Layer 6 of a small transformer language model trained on English Wikipedia (13 layers, counted from 0, width 96).
A neuron adds its activation times its output weights to the MLP's output. To switch it off is to set its activation to zero at one token and run the rest of the model.
A neuron's activation on a vector x is GELU(gate . x) times (in . x), where the dot is the dot product.

Input weights of the MLP neurons that the questions are about. A number n stands for (n - 500) times 0.0016.
n29 gate: 347,202,355,505,462,568,352,341,602,616,402,510,433,437,655,563,407,387,444,486,527,586,596,526,305,553,542,500,705,495,515,580,506,503,363,506,584,334,421,531,413,563,248,462,610,554,497,600,727,447,450,520,476,379,573,686,532,703,529,497,540,490,626,509,445,310,503,485,624,399,343,388,541,396,473,513,549,522,480,598,401,411,598,560,552,561,541,450,551,363,671,552,490,606,585,487
n54 gate: 636,333,559,408,627,374,609,481,423,551,429,725,431,703,478,467,349,399,630,477,435,387,559,475,343,436,637,410,513,394,483,453,452,548,489,429,477,434,465,511,542,340,433,548,503,489,511,390,407,530,480,617,586,560,429,580,317,581,667,392,503,522,446,448,336,434,475,514,430,429,405,578,505,429,666,488,509,359,505,569,458,500,432,489,422,526,389,424,533,299,497,374,823,395,612,363
n63 gate: 530,669,459,551,541,500,449,643,476,481,330,330,488,480,487,643,541,474,541,318,436,529,531,586,612,506,533,639,647,465,477,581,342,628,391,418,458,363,669,253,455,488,448,531,503,461,377,519,386,443,498,379,400,595,486,595,506,483,454,318,588,423,394,540,434,411,613,582,793,585,552,433,420,565,457,458,396,497,442,463,494,542,538,494,585,650,458,531,334,390,539,403,476,495,566,335
n71 gate: 441,399,512,318,487,327,446,571,569,454,459,515,589,413,523,481,800,513,566,314,282,562,433,445,539,552,507,487,384,443,576,589,611,330,370,470,348,599,623,456,407,423,424,540,367,376,497,373,350,503,595,541,636,830,539,516,450,356,405,659,237,494,580,458,572,553,460,298,556,569,596,471,437,542,602,460,650,721,544,466,724,599,465,473,360,512,646,503,560,375,468,622,644,470,425,180
n88 gate: 603,584,395,437,537,351,460,309,346,625,462,524,591,444,506,749,521,520,576,503,578,547,498,408,531,500,508,581,452,466,406,402,460,548,466,359,514,569,421,606,707,562,426,548,622,414,544,527,473,450,455,412,511,713,615,532,545,481,512,508,287,468,669,575,437,420,579,543,497,494,503,531,550,583,476,678,480,480,579,478,508,571,565,543,568,602,397,570,537,648,775,544,538,546,653,356
n108 gate: 567,406,468,435,525,487,517,301,576,614,461,404,346,571,660,519,462,482,519,234,607,483,406,440,398,457,532,425,236,448,510,479,514,729,381,683,399,440,612,515,441,585,284,539,164,536,284,698,545,522,480,482,395,384,472,614,630,590,401,510,311,478,539,488,465,541,387,474,449,704,516,327,405,422,461,618,609,528,515,378,393,497,384,474,441,548,734,461,462,582,552,490,587,482,710,448
n121 gate: 387,323,527,495,516,400,342,410,665,578,668,554,486,400,626,532,521,639,503,535,437,508,370,753,491,528,424,423,590,402,432,657,413,574,394,456,552,511,536,590,635,423,531,509,451,610,612,591,421,409,587,379,525,474,426,530,610,331,401,579,471,448,306,500,491,407,506,437,432,298,511,406,516,532,666,506,584,471,534,639,519,428,500,678,358,530,503,500,483,468,473,558,535,436,689,588
n134 gate: 485,530,489,457,552,444,363,468,172,717,381,500,661,425,601,503,425,257,570,555,515,665,503,549,356,503,680,512,382,500,429,454,690,610,561,590,509,479,552,520,615,637,592,383,525,503,460,410,458,503,740,455,551,481,488,491,491,668,627,365,460,523,378,509,289,503,402,563,459,481,500,326,452,425,560,609,510,497,376,731,354,349,403,565,533,470,494,492,585,500,474,491,558,543,452,500
n136 gate: 538,473,388,545,454,465,430,669,508,261,472,515,459,654,367,392,503,546,492,722,429,351,537,548,457,387,568,468,536,422,528,657,392,666,622,456,544,310,553,500,526,248,247,439,485,429,458,552,424,423,512,487,422,648,463,513,494,573,503,528,649,448,361,658,412,433,446,591,492,446,489,513,484,442,536,441,363,372,536,439,333,451,408,459,506,518,483,413,576,497,512,481,473,475,539,244
n210 gate: 571,563,515,507,579,548,457,474,470,527,458,521,577,341,228,528,544,497,461,367,588,500,456,370,463,364,508,427,621,445,456,619,509,607,508,449,476,648,661,543,623,590,365,484,528,457,618,569,444,571,524,513,530,349,430,612,585,461,559,671,326,537,479,477,612,633,406,511,386,716,474,369,489,482,522,302,398,531,617,424,267,642,593,529,525,522,440,467,588,423,558,590,451,561,377,506
n29 in: 329,434,538,551,635,418,595,508,525,543,363,545,432,341,689,589,443,412,419,517,479,551,540,409,331,500,424,500,425,479,545,578,563,485,574,497,444,545,590,467,252,565,361,505,458,459,565,683,623,497,438,723,413,606,540,521,466,488,487,388,511,520,588,472,554,363,567,512,628,436,428,337,531,489,518,465,545,497,517,677,562,335,339,544,652,620,428,388,435,478,972,506,468,521,575,468
n54 in: 621,520,475,497,477,574,410,321,497,490,478,348,475,453,561,476,483,447,421,431,506,672,612,342,525,580,399,497,573,634,457,523,599,744,497,533,352,430,576,528,580,682,518,615,398,386,480,617,455,526,503,385,676,367,584,460,551,614,605,494,426,454,464,491,705,468,703,723,408,594,556,429,551,480,279,725,627,551,509,515,368,690,680,581,357,428,484,441,487,646,584,606,461,551,655,542
n63 in: 537,388,466,409,778,417,325,669,315,714,290,445,535,382,434,602,520,571,320,379,337,414,629,500,741,548,405,399,614,612,440,352,451,429,394,496,471,325,769,465,513,290,337,275,812,433,536,374,546,459,552,300,381,473,536,480,442,380,363,560,420,450,446,335,585,327,719,635,806,664,529,544,636,702,331,370,363,727,349,496,780,620,456,567,296,492,438,601,283,647,626,500,752,333,734,509
n71 in: 486,630,549,564,542,686,582,549,610,574,587,600,437,494,529,572,497,601,444,678,684,366,637,606,464,383,458,580,585,482,515,481,237,718,536,549,732,494,497,583,439,559,605,602,457,574,551,449,540,400,482,481,509,353,461,533,437,538,652,272,476,585,489,516,482,470,574,466,531,392,366,573,528,442,368,600,627,421,497,587,511,419,512,560,621,584,566,521,313,536,635,491,362,410,344,674
n88 in: 536,576,476,594,441,577,517,676,507,524,493,678,261,516,538,406,538,549,656,503,458,310,505,635,642,452,606,417,419,579,594,480,522,303,652,461,429,436,476,427,525,445,580,516,416,414,560,401,523,637,408,607,540,506,520,412,522,423,602,371,552,562,409,372,347,528,520,518,431,523,482,520,489,455,521,394,364,511,480,322,471,583,626,604,519,358,586,519,522,517,421,529,618,547,511,355
n108 in: 588,400,205,514,398,627,667,471,433,480,536,536,418,394,436,497,590,570,477,299,572,488,443,648,669,512,411,572,466,521,537,500,427,637,378,509,338,549,616,520,625,381,414,421,300,425,452,590,470,480,532,601,433,222,425,608,617,503,448,546,503,520,566,468,394,804,448,371,468,468,468,446,439,589,561,391,542,697,534,327,425,551,447,378,703,389,525,494,437,608,471,448,548,557,555,487
n121 in: 453,345,456,577,450,393,442,328,527,577,677,509,443,515,404,500,569,532,561,434,418,459,291,537,497,605,461,426,622,457,401,466,542,497,406,380,628,633,604,457,612,619,645,430,476,494,441,327,514,442,500,319,529,569,571,507,521,305,277,564,478,413,344,552,524,386,522,506,363,380,430,468,581,549,646,360,611,596,540,630,483,470,566,641,408,503,524,555,473,352,366,497,555,462,756,549
n134 in: 447,663,381,360,517,488,459,451,279,750,525,523,560,472,754,548,538,285,550,517,556,628,597,595,354,580,462,552,614,577,424,615,484,675,494,521,596,394,621,575,627,581,393,551,360,494,313,513,506,570,489,397,491,509,364,481,484,552,529,503,452,533,417,437,433,478,360,401,400,516,544,509,495,454,500,806,542,509,342,551,545,299,450,458,560,558,351,478,412,453,455,560,766,578,424,398
n136 in: 481,485,525,457,567,527,559,614,438,419,503,616,620,442,516,315,430,399,597,436,563,387,565,542,468,597,541,703,619,631,625,534,506,508,385,536,433,554,396,482,370,491,500,476,425,699,547,417,379,562,349,484,478,421,604,580,354,359,539,545,387,372,494,516,346,643,404,580,503,542,519,453,323,609,408,527,584,626,597,452,704,579,520,387,548,395,562,461,406,503,666,492,553,652,522,550
n210 in: 522,565,495,465,387,462,423,434,521,776,472,454,418,486,543,394,441,578,500,433,470,494,548,500,514,409,697,409,526,480,446,613,518,560,438,469,411,669,441,534,659,422,477,467,539,439,532,479,445,395,578,492,587,558,425,552,547,511,455,534,323,446,577,489,533,301,521,763,345,620,655,568,504,417,483,346,521,509,615,511,632,655,436,461,522,538,359,569,681,482,227,349,598,450,632,592

Output weights of the MLP neurons that the questions are about. A number n stands for (n - 500) times 0.0012.
n29: 652,570,596,547,703,532,568,321,417,536,590,641,653,553,368,530,398,487,569,533,510,513,479,507,474,438,552,413,442,647,492,647,483,441,630,383,393,429,491,435,592,505,495,510,257,509,531,487,217,602,541,485,570,509,548,481,482,512,320,725,377,743,577,513,512,528,419,539,479,764,400,436,574,490,521,354,660,448,609,572,502,489,424,495,504,636,568,341,340,465,193,420,487,416,411,140
n54: 735,690,566,576,594,603,374,578,345,279,647,449,629,512,276,412,589,531,328,625,559,576,400,393,337,473,385,547,292,371,599,459,381,408,418,519,538,505,469,397,426,522,536,380,329,530,378,549,607,510,533,336,498,556,355,572,429,316,430,558,428,555,468,527,613,348,595,367,538,522,308,634,353,530,553,464,729,504,378,694,595,591,689,483,483,588,599,201,526,504,260,689,495,560,472,524
n63: 676,497,547,471,688,441,667,505,185,324,516,684,304,572,278,504,541,715,535,231,391,521,497,629,610,347,558,506,547,459,551,504,545,492,456,512,403,523,604,368,654,489,530,229,456,461,520,607,537,571,575,458,506,407,562,514,559,442,529,295,348,462,505,508,358,260,567,723,534,482,530,479,534,418,470,398,290,570,487,655,663,483,700,531,703,610,505,505,397,598,558,173,664,399,415,523
n71: 561,84,511,652,473,339,402,405,552,369,386,459,537,558,379,470,735,628,546,394,493,405,462,463,541,622,459,469,626,378,470,526,648,415,390,352,364,553,563,513,509,496,559,509,377,505,550,625,579,549,427,382,684,714,598,428,404,527,491,613,589,256,506,433,737,474,619,448,540,476,459,595,293,373,548,469,402,361,423,507,509,663,345,510,678,510,460,525,756,545,480,731,462,466,694,221
n88: 435,438,486,462,349,609,691,653,434,448,459,677,553,473,414,429,463,282,378,547,524,482,477,497,437,343,330,567,583,383,492,622,612,414,564,625,582,366,620,502,510,441,498,586,375,396,490,651,500,505,468,410,445,503,439,647,378,347,705,456,529,522,530,681,657,582,540,671,322,353,599,413,546,241,463,572,377,357,623,572,619,380,428,444,625,379,385,423,435,442,505,363,425,415,401,620
n108: 432,418,586,386,528,542,611,557,683,583,721,551,440,531,429,431,338,637,584,682,603,618,503,431,520,532,613,594,409,540,414,460,378,438,543,435,394,565,329,429,580,416,542,718,868,525,460,473,721,372,614,430,438,633,487,596,591,473,409,599,252,719,494,513,340,504,516,666,583,295,595,498,533,281,487,624,656,545,508,620,457,627,436,558,511,437,403,709,418,599,476,575,603,473,395,337
n121: 543,544,114,596,659,326,607,525,416,401,468,497,516,633,508,538,268,289,303,534,379,359,633,639,526,628,400,406,460,814,510,477,426,590,269,632,335,529,579,400,367,278,565,647,671,371,478,553,485,474,332,524,166,585,426,509,478,416,629,412,682,479,482,343,388,366,349,665,437,632,568,632,531,627,350,539,796,399,575,378,518,449,494,376,551,464,431,600,408,300,650,497,576,557,490,466
n134: 503,578,317,592,592,369,552,478,739,496,546,302,598,414,532,451,519,839,411,447,611,455,439,495,523,220,649,449,577,654,391,585,613,450,469,393,703,179,604,445,530,534,545,503,586,528,332,424,338,366,42,548,263,579,562,624,549,529,571,644,211,410,552,473,712,453,502,442,522,532,527,626,510,763,454,550,545,493,490,561,493,591,510,662,504,663,580,446,542,551,583,625,489,773,692,429
n136: 669,485,308,258,456,300,525,510,335,465,483,462,464,420,421,445,369,576,298,388,424,537,595,345,446,424,649,397,515,542,424,699,382,613,607,369,678,507,484,632,529,467,477,604,511,499,463,548,412,613,574,455,396,391,540,656,453,472,493,590,659,525,584,724,620,243,458,530,640,451,431,289,705,640,430,277,528,574,289,367,538,581,407,484,513,489,640,312,430,574,438,464,717,332,578,299
n210: 753,517,426,698,645,400,528,545,443,533,475,516,568,434,353,562,374,387,506,479,409,435,616,502,420,282,384,431,569,690,520,493,637,493,508,348,413,616,617,377,446,510,533,667,357,427,600,605,558,518,497,362,710,445,482,591,231,269,736,517,494,644,486,562,408,642,499,527,400,582,730,647,449,492,506,611,453,522,627,643,488,446,709,453,271,369,560,566,438,495,352,316,414,506,254,397

Each question names a token from some text and the token that comes next. It shows the vector x that enters the MLP there. A number n stands for (n - 500) times 0.011.

Then comes g, the gradient of the next token's log-probability with respect to the MLP's output, scaled to length 1. A neuron's effect is roughly proportional to its activation times (output weights . g). A number n stands for (n - 500) times 0.001.

"all", then " P"
x: 427,484,469,393,454,491,379,420,553,394,454,437,295,448,536,496,512,418,423,416,477,464,494,558,539,490,516,499,485,573,452,620,511,512,687,460,460,516,550,630,419,634,540,446,487,500,645,539,482,619,491,517,611,408,500,301,540,559,434,457,501,793,588,308,649,555,356,432,448,442,536,460,665,496,504,559,638,513,457,471,461,444,450,400,576,421,441,555,574,549,566,607,685,369,448,516
g: 631,472,494,434,373,491,544,509,461,498,336,549,531,528,499,494,465,579,625,672,502,580,546,494,636,434,199,461,551,467,596,431,387,410,566,668,324,445,554,512,401,696,568,567,528,448,277,516,632,503,493,511,485,482,519,585,728,466,490,564,234,691,585,449,472,596,452,453,522,632,524,426,445,539,441,670,514,568,511,577,752,577,419,532,543,532,625,617,600,577,597,755,342,423,576,410
Which neuron, switched off, lowers the next token's probability most? n108

"ic", then "ated"
x: 412,399,712,414,494,479,483,443,542,422,529,530,520,450,559,375,499,576,470,379,476,493,497,400,566,467,482,477,495,494,494,634,439,421,624,572,478,467,493,598,639,614,516,521,501,585,541,610,460,710,424,473,452,504,453,440,440,531,487,358,578,718,506,395,615,562,358,496,575,288,351,667,736,473,519,529,561,500,408,478,530,545,437,318,355,394,494,490,540,525,295,710,629,445,477,566
g: 308,429,386,455,557,499,697,529,585,541,541,689,404,510,513,459,662,710,409,464,640,483,558,580,473,614,517,532,345,652,375,367,441,438,602,297,461,498,578,477,362,334,447,577,476,506,392,527,492,463,565,504,459,547,450,583,362,557,684,404,558,589,640,517,579,438,500,577,472,521,447,733,515,503,436,571,523,475,698,550,797,438,543,526,466,506,335,484,426,575,443,425,182,537,608,559
Which neuron, switched off, raises the next token's probability most? n121

",", then " and"
x: 467,485,624,402,524,521,413,387,464,491,471,468,409,526,636,540,466,503,524,566,537,484,540,442,590,523,583,400,506,519,465,395,498,455,624,743,467,444,466,662,500,556,504,416,528,505,460,541,505,591,467,470,474,567,480,375,542,549,407,465,413,761,512,124,458,507,364,540,426,516,540,532,648,459,509,464,515,492,456,558,548,437,522,537,544,393,475,520,550,339,406,514,530,450,472,518
g: 482,560,412,422,578,430,290,524,654,521,572,512,579,526,505,446,461,556,566,427,640,655,539,557,418,543,618,372,407,429,436,268,530,567,650,479,556,573,278,557,536,640,479,592,395,491,590,633,354,525,358,506,473,508,529,457,460,583,512,470,431,389,438,506,585,438,479,345,376,674,597,547,371,474,588,345,467,267,566,438,609,390,489,543,489,476,486,315,757,190,528,305,581,563,453,528
Which neuron, switched off, lowers the next token's probability most? n134

" two", then " years"
x: 333,478,535,398,511,592,485,452,570,506,561,478,384,552,586,504,511,556,552,551,515,564,527,550,524,491,505,505,511,588,441,482,575,546,520,583,421,462,501,547,530,543,458,464,488,500,603,487,564,628,481,440,464,517,511,420,587,519,491,462,559,783,487,385,571,372,403,468,481,497,432,469,923,529,485,470,558,489,479,495,508,573,525,470,498,296,470,601,521,605,502,510,543,486,538,469
g: 541,355,502,516,502,456,387,374,501,477,360,559,348,495,622,480,566,580,577,318,262,661,597,572,486,455,459,669,548,593,563,620,464,592,552,615,466,470,524,493,643,607,539,534,458,512,636,517,474,535,269,498,595,408,506,539,425,498,463,551,593,449,460,490,554,468,498,419,537,588,559,509,849,489,659,400,501,425,534,490,57,494,469,581,504,438,623,465,385,577,460,277,531,527,602,453
Which neuron, switched off, lowers the next token's probability most? n54

"le", then " A"
x: 367,476,508,475,533,565,448,514,531,363,608,502,567,467,441,478,506,545,544,372,600,496,497,496,579,520,502,414,510,597,462,494,526,370,601,576,591,517,503,582,566,565,526,568,419,489,680,646,542,745,422,493,509,530,418,436,452,495,502,491,540,855,549,469,545,500,425,548,463,575,414,538,738,524,477,527,464,480,510,521,606,573,460,569,444,393,472,563,463,539,544,602,604,337,475,509
g: 649,498,565,469,493,485,477,527,590,557,543,480,602,513,362,510,496,485,543,559,570,470,530,392,507,552,552,388,504,590,443,450,360,567,397,611,670,487,643,536,432,492,564,414,625,487,570,376,493,591,506,499,445,450,656,548,598,555,383,545,153,495,581,441,530,602,389,359,591,711,516,711,643,549,519,322,549,617,294,442,526,678,523,470,475,492,337,578,716,622,384,748,512,531,741,448
Which neuron, switched off, lowers the next token's probability most? n210

"S", then "A"
x: 489,510,656,478,526,504,487,544,479,520,501,439,475,517,492,399,509,553,540,405,540,507,604,368,581,561,388,410,484,461,548,511,488,460,642,489,360,409,450,581,467,580,473,465,490,527,636,510,446,667,460,455,450,418,445,170,500,536,498,519,583,851,470,335,552,556,508,555,560,539,545,560,734,533,528,522,479,463,528,431,559,597,501,517,490,479,577,489,604,559,499,616,522,537,494,434
g: 628,498,656,391,495,514,676,557,510,562,493,656,503,436,358,453,328,573,586,567,591,647,399,468,466,690,438,542,368,539,413,515,390,462,452,425,491,599,410,579,617,706,530,358,695,524,431,438,454,502,385,495,518,529,572,457,486,474,508,462,691,431,525,473,561,637,535,384,534,300,452,472,356,503,346,619,500,670,399,496,416,737,662,526,583,400,678,511,633,509,673,552,741,564,632,381
Which neuron, switched off, lowers the next token's probability most? n210

"ed", then " by"
x: 497,385,516,416,466,581,455,418,587,544,563,461,411,468,503,515,526,438,358,396,510,460,648,495,453,594,444,502,481,569,476,370,439,455,538,458,480,443,549,539,462,521,427,437,459,481,496,540,592,714,315,488,457,532,504,518,434,537,470,547,492,880,445,346,528,467,344,500,496,538,412,489,674,470,515,529,593,520,461,560,530,516,530,424,452,532,489,496,542,452,504,514,563,460,469,559
g: 374,571,566,423,351,502,586,586,410,323,380,524,315,402,404,637,525,499,546,298,373,669,487,467,693,598,492,532,576,387,472,531,318,482,427,373,494,490,430,569,446,594,549,371,453,457,586,276,584,507,437,480,574,519,405,506,394,422,553,511,599,391,471,465,389,672,286,516,348,365,393,469,346,485,621,506,510,508,533,506,543,783,492,483,437,451,604,369,470,240,501,449,598,439,373,351
Which neuron, switched off, raises the next token's probability most? n29

"onom", then "y"
x: 460,519,661,472,427,444,406,456,533,604,401,412,392,514,440,425,587,526,482,485,536,488,501,426,576,553,455,485,481,713,479,541,565,409,618,646,599,542,550,693,623,584,562,322,490,486,500,557,444,575,509,470,474,559,485,412,564,411,501,541,506,800,498,417,668,468,280,498,440,476,422,648,809,453,524,487,461,519,459,423,499,531,590,405,469,459,489,452,520,580,449,596,572,464,509,555
g: 523,368,427,623,607,443,388,532,519,425,465,668,471,437,408,401,603,441,483,458,372,350,502,576,524,451,499,726,619,412,445,509,533,583,483,534,583,380,449,523,627,545,541,631,502,497,581,626,521,529,458,495,433,522,531,560,567,505,594,753,364,431,456,827,575,664,494,473,567,248,453,485,512,473,574,414,402,513,638,418,401,619,383,497,324,508,790,625,311,483,391,326,587,504,388,521
Which neuron, switched off, lowers the next token's probability most? n210

" W", then "T"
x: 484,463,707,456,519,532,429,593,439,527,566,487,396,432,589,513,488,543,578,499,505,518,593,572,570,572,523,537,500,601,468,391,517,422,501,454,413,493,470,562,479,531,499,439,515,470,502,581,571,679,457,542,550,613,552,293,477,549,545,467,564,767,502,406,541,475,484,516,450,500,457,553,894,558,496,409,656,491,510,440,337,400,473,492,583,358,544,467,487,415,550,580,572,532,555,426
g: 527,541,530,607,692,463,617,537,384,636,375,478,688,478,449,499,516,498,412,435,381,501,536,480,397,384,423,493,450,364,553,525,758,624,538,502,379,432,584,474,568,383,548,350,500,496,645,524,387,572,665,477,299,716,452,364,548,557,438,579,464,572,470,506,414,509,365,672,707,436,478,524,595,498,478,478,486,641,592,337,598,767,467,580,516,411,459,357,345,606,551,350,336,395,579,362
Which neuron, switched off, lowers the next token's probability most? n29

"he", then " became"
x: 359,481,508,468,538,508,411,508,544,542,558,381,443,566,561,582,498,586,535,545,601,410,493,406,653,520,287,534,579,711,514,437,516,353,484,456,471,515,447,604,418,527,661,358,503,501,487,466,500,743,442,528,531,629,424,552,498,555,529,550,464,753,527,411,530,488,511,580,344,484,377,674,775,459,541,720,420,434,540,508,569,474,529,598,382,413,521,508,385,559,593,524,508,374,472,370
g: 471,204,445,373,450,541,309,373,487,461,372,614,305,506,644,470,596,404,475,431,655,485,572,429,590,590,551,586,568,367,552,594,758,504,473,547,437,474,459,457,405,682,553,414,434,538,398,306,476,437,472,498,603,598,496,529,619,491,225,359,322,536,523,471,477,322,493,430,627,571,668,587,532,598,534,558,433,460,491,557,384,653,536,460,445,475,770,531,593,396,503,467,602,553,474,541
Which neuron, switched off, raises the next token's probability most? n88

" on", then " to"
x: 485,380,522,387,485,565,610,432,564,585,609,541,493,446,551,504,477,509,484,540,544,510,617,493,510,583,455,551,457,550,502,368,462,566,491,471,407,491,591,536,481,564,450,411,526,533,657,502,595,603,427,554,475,457,380,392,542,471,474,427,433,767,521,252,491,591,310,406,508,408,441,320,612,481,487,510,560,510,485,437,488,511,462,481,576,299,525,599,399,662,458,395,552,411,532,470
g: 801,554,543,405,484,437,411,421,449,520,542,589,708,491,380,487,598,560,472,498,507,559,446,537,352,588,622,521,391,513,467,413,665,648,419,278,474,440,350,534,337,567,457,584,464,492,753,573,492,435,395,494,510,514,587,541,399,529,454,403,587,567,553,521,688,486,650,470,588,457,245,470,751,513,569,422,632,298,550,422,658,519,632,575,410,579,610,555,566,498,444,494,429,559,704,557
Which neuron, switched off, raises the next token's probability most? n108

"view", then "."
x: 489,474,500,489,518,533,413,459,472,535,630,384,513,510,459,519,538,598,513,505,563,495,616,472,557,493,644,480,479,661,553,451,456,437,545,500,381,552,549,631,587,503,522,389,457,406,530,579,478,685,472,477,512,379,421,282,533,498,437,479,451,834,428,285,624,528,420,533,447,553,471,401,734,486,533,438,497,467,505,385,472,585,539,499,471,368,484,510,592,542,454,613,480,349,562,521
g: 630,509,499,505,483,485,413,421,433,643,397,557,547,477,642,538,622,475,477,403,578,522,493,597,466,620,524,582,471,302,466,690,563,641,563,485,433,450,527,417,519,524,475,667,451,481,524,481,431,566,627,526,514,405,544,527,680,445,480,457,548,500,549,643,392,625,436,860,445,567,429,435,572,461,474,537,472,571,578,569,50,333,378,540,400,479,644,439,549,418,402,349,592,486,453,277
Which neuron, switched off, lowers the next token's probability most? n210

"ating", then " e"
x: 553,473,522,478,454,557,466,398,542,580,499,560,411,439,530,508,501,475,474,540,527,448,542,436,472,518,429,455,489,607,489,415,447,442,481,468,550,461,463,524,523,611,336,456,442,498,395,636,553,833,387,518,447,458,491,358,519,490,489,431,441,813,474,216,550,528,405,438,460,587,418,432,672,571,506,524,505,533,492,484,449,483,533,446,458,464,498,499,497,546,491,664,658,385,475,535
g: 555,382,452,535,500,527,564,460,586,564,622,333,655,497,446,414,330,506,557,589,503,592,452,539,504,385,430,441,512,719,436,529,506,460,498,632,616,489,529,467,418,305,465,492,543,535,810,524,490,527,375,498,437,464,569,596,667,511,526,703,362,443,441,455,652,334,454,503,563,634,396,650,704,557,336,771,503,456,511,551,413,344,428,496,469,512,186,535,579,373,456,601,602,538,475,535
Which neuron, switched off, raises the next token's probability most? n134

"ess", then "er"
x: 469,462,654,453,465,559,411,414,535,545,587,499,456,411,530,484,547,438,476,683,493,513,704,432,495,591,469,520,495,585,477,571,437,498,549,515,572,570,365,591,581,603,539,390,484,497,686,497,618,597,348,456,493,420,472,297,584,522,445,443,512,696,519,460,580,287,505,498,531,483,483,673,791,351,507,530,544,460,474,549,477,461,549,430,564,388,579,515,409,658,486,719,561,537,517,543
g: 621,563,665,671,715,584,586,510,230,476,560,457,434,477,484,560,515,551,428,760,502,430,521,558,390,473,422,484,495,485,462,397,173,478,412,566,401,488,456,580,605,541,500,401,458,522,633,451,474,436,514,516,542,390,455,441,672,481,680,486,605,429,531,532,411,499,639,540,446,349,695,439,400,514,695,418,424,374,477,560,620,587,308,486,483,433,307,339,520,403,474,574,371,622,540,358
Which neuron, switched off, lowers the next token's probability most? n29

" a", then "v"
x: 394,569,564,440,477,521,428,491,556,490,593,460,420,519,479,576,510,465,524,508,566,521,673,458,450,507,415,467,526,654,453,437,488,572,539,497,469,543,509,529,632,554,449,386,547,520,598,575,583,574,444,505,413,389,407,138,651,471,429,488,486,743,435,396,678,465,377,506,516,371,522,520,761,549,548,529,577,494,543,617,530,421,480,486,457,332,599,618,500,385,460,458,488,562,465,430
g: 530,695,470,678,488,527,384,507,555,274,568,412,421,492,499,481,515,477,379,579,373,645,463,485,554,526,323,411,253,552,428,624,643,569,545,647,561,579,626,518,412,392,520,494,424,532,570,588,346,505,617,490,519,713,433,345,520,484,414,431,764,438,530,505,575,574,517,605,484,557,547,372,398,513,661,548,459,468,702,550,771,495,301,564,638,567,443,480,607,402,530,324,506,434,481,402
Which neuron, switched off, lowers the next token's probability most? n121

"S", then " rem"
x: 501,479,648,458,529,484,445,532,483,549,524,438,443,489,513,358,520,575,533,432,531,483,599,393,574,518,353,418,452,427,517,502,470,465,613,511,359,423,507,574,452,533,481,459,500,529,659,544,432,633,477,459,447,478,446,124,508,541,513,584,586,844,445,406,567,577,492,543,536,508,577,532,706,551,539,512,496,454,520,432,548,597,515,502,478,482,570,498,602,512,492,606,570,504,503,415
g: 177,598,594,523,267,495,346,319,485,447,511,456,440,523,362,563,449,484,598,386,614,409,412,473,474,452,585,611,359,516,404,497,429,627,364,629,387,480,389,446,554,469,471,483,490,461,594,487,592,511,429,521,582,568,474,480,538,419,328,474,337,530,604,582,544,441,512,435,598,574,655,599,718,507,533,690,458,478,671,396,523,484,483,493,403,520,672,613,301,356,409,436,271,510,614,695
Which neuron, switched off, lowers the next token's probability most? n71

" (", then "E"
x: 519,538,529,418,570,519,429,478,495,538,568,489,359,521,537,496,515,484,526,514,503,525,663,442,577,526,391,437,483,563,426,492,587,502,584,422,424,476,478,579,508,542,441,429,540,532,559,533,507,682,412,647,440,511,426,320,471,586,562,366,491,772,552,359,430,452,372,495,502,499,429,559,642,528,468,471,514,491,501,697,498,565,461,531,551,322,528,485,511,536,448,464,631,394,500,480
g: 574,247,550,632,664,548,642,659,474,523,631,398,377,430,527,553,425,597,603,570,537,557,626,520,623,587,625,409,500,508,596,462,486,368,492,556,396,369,435,499,570,388,501,442,610,482,534,403,466,521,289,485,441,506,544,391,615,466,548,575,432,432,457,381,546,629,222,438,554,522,529,581,702,541,503,460,546,543,719,444,501,631,531,495,493,541,506,558,515,603,543,791,332,308,408,250
Which neuron, switched off, lowers the next token's probability most? n134

"ince", then " "
x: 398,493,411,497,521,537,465,446,479,686,542,519,436,551,496,581,540,485,603,568,568,460,573,421,589,533,460,549,519,569,607,497,578,426,437,436,481,595,492,565,464,484,550,305,467,464,535,484,553,780,556,488,489,481,474,355,497,478,423,384,457,850,553,412,566,506,562,544,420,585,444,606,712,598,517,556,550,497,415,489,499,529,477,500,579,519,536,518,562,527,502,517,406,326,492,521
g: 638,599,521,332,386,481,600,679,444,567,482,564,410,487,369,515,395,460,529,564,582,516,459,523,621,550,545,489,607,540,591,476,558,367,570,278,533,595,596,391,391,307,522,510,513,522,655,606,568,369,434,507,548,442,546,516,333,441,555,270,475,415,455,448,554,485,566,602,703,540,462,532,475,466,587,525,506,577,451,375,308,415,193,471,524,487,430,544,143,416,473,455,534,569,680,685
Which neuron, switched off, lowers the next token's probability most? n88

"20", then "13"
x: 513,496,585,331,557,497,582,381,500,574,482,408,428,551,409,502,505,473,557,456,540,500,451,546,509,548,431,495,528,713,481,518,616,553,544,546,275,417,460,589,596,482,576,408,431,391,429,487,468,737,362,520,610,514,613,432,488,469,504,450,525,592,507,344,529,558,438,447,456,426,393,549,674,475,478,493,585,435,507,406,576,533,345,527,454,363,518,504,503,519,525,472,613,572,476,457
g: 506,494,565,580,435,495,459,519,515,447,327,237,521,379,488,434,469,372,445,636,589,336,553,484,506,479,512,488,507,272,503,353,458,392,390,452,367,470,603,399,691,588,507,366,534,507,622,624,533,509,398,495,519,359,509,686,708,486,528,369,498,575,532,460,435,165,491,363,451,565,276,666,491,541,586,240,563,532,498,523,483,441,632,439,475,434,403,416,540,446,559,489,545,413,656,652
Which neuron, switched off, lowers the next token's probability most? n54

"ast", then " day"
x: 552,512,553,425,422,571,395,446,601,502,481,403,513,515,465,596,505,516,487,609,503,562,567,522,590,533,535,519,472,547,500,515,562,462,524,587,469,461,518,592,539,490,511,414,481,529,591,510,511,557,459,496,546,494,489,379,463,548,390,509,469,843,520,292,824,417,318,534,454,440,394,446,702,426,536,521,433,491,490,457,494,580,398,379,533,351,558,524,524,520,552,494,619,458,517,590
g: 600,559,419,563,673,448,685,450,543,476,578,509,759,587,352,539,495,334,570,483,412,522,528,651,436,571,525,368,572,473,620,335,623,356,499,567,314,543,377,383,592,453,486,562,514,527,345,423,503,463,300,494,476,526,626,587,487,705,501,269,355,559,511,546,427,398,534,444,519,657,416,314,406,557,380,466,486,624,602,397,500,381,634,584,487,457,536,637,654,354,577,560,346,552,333,488
Which neuron, switched off, raises the next token's probability most? n136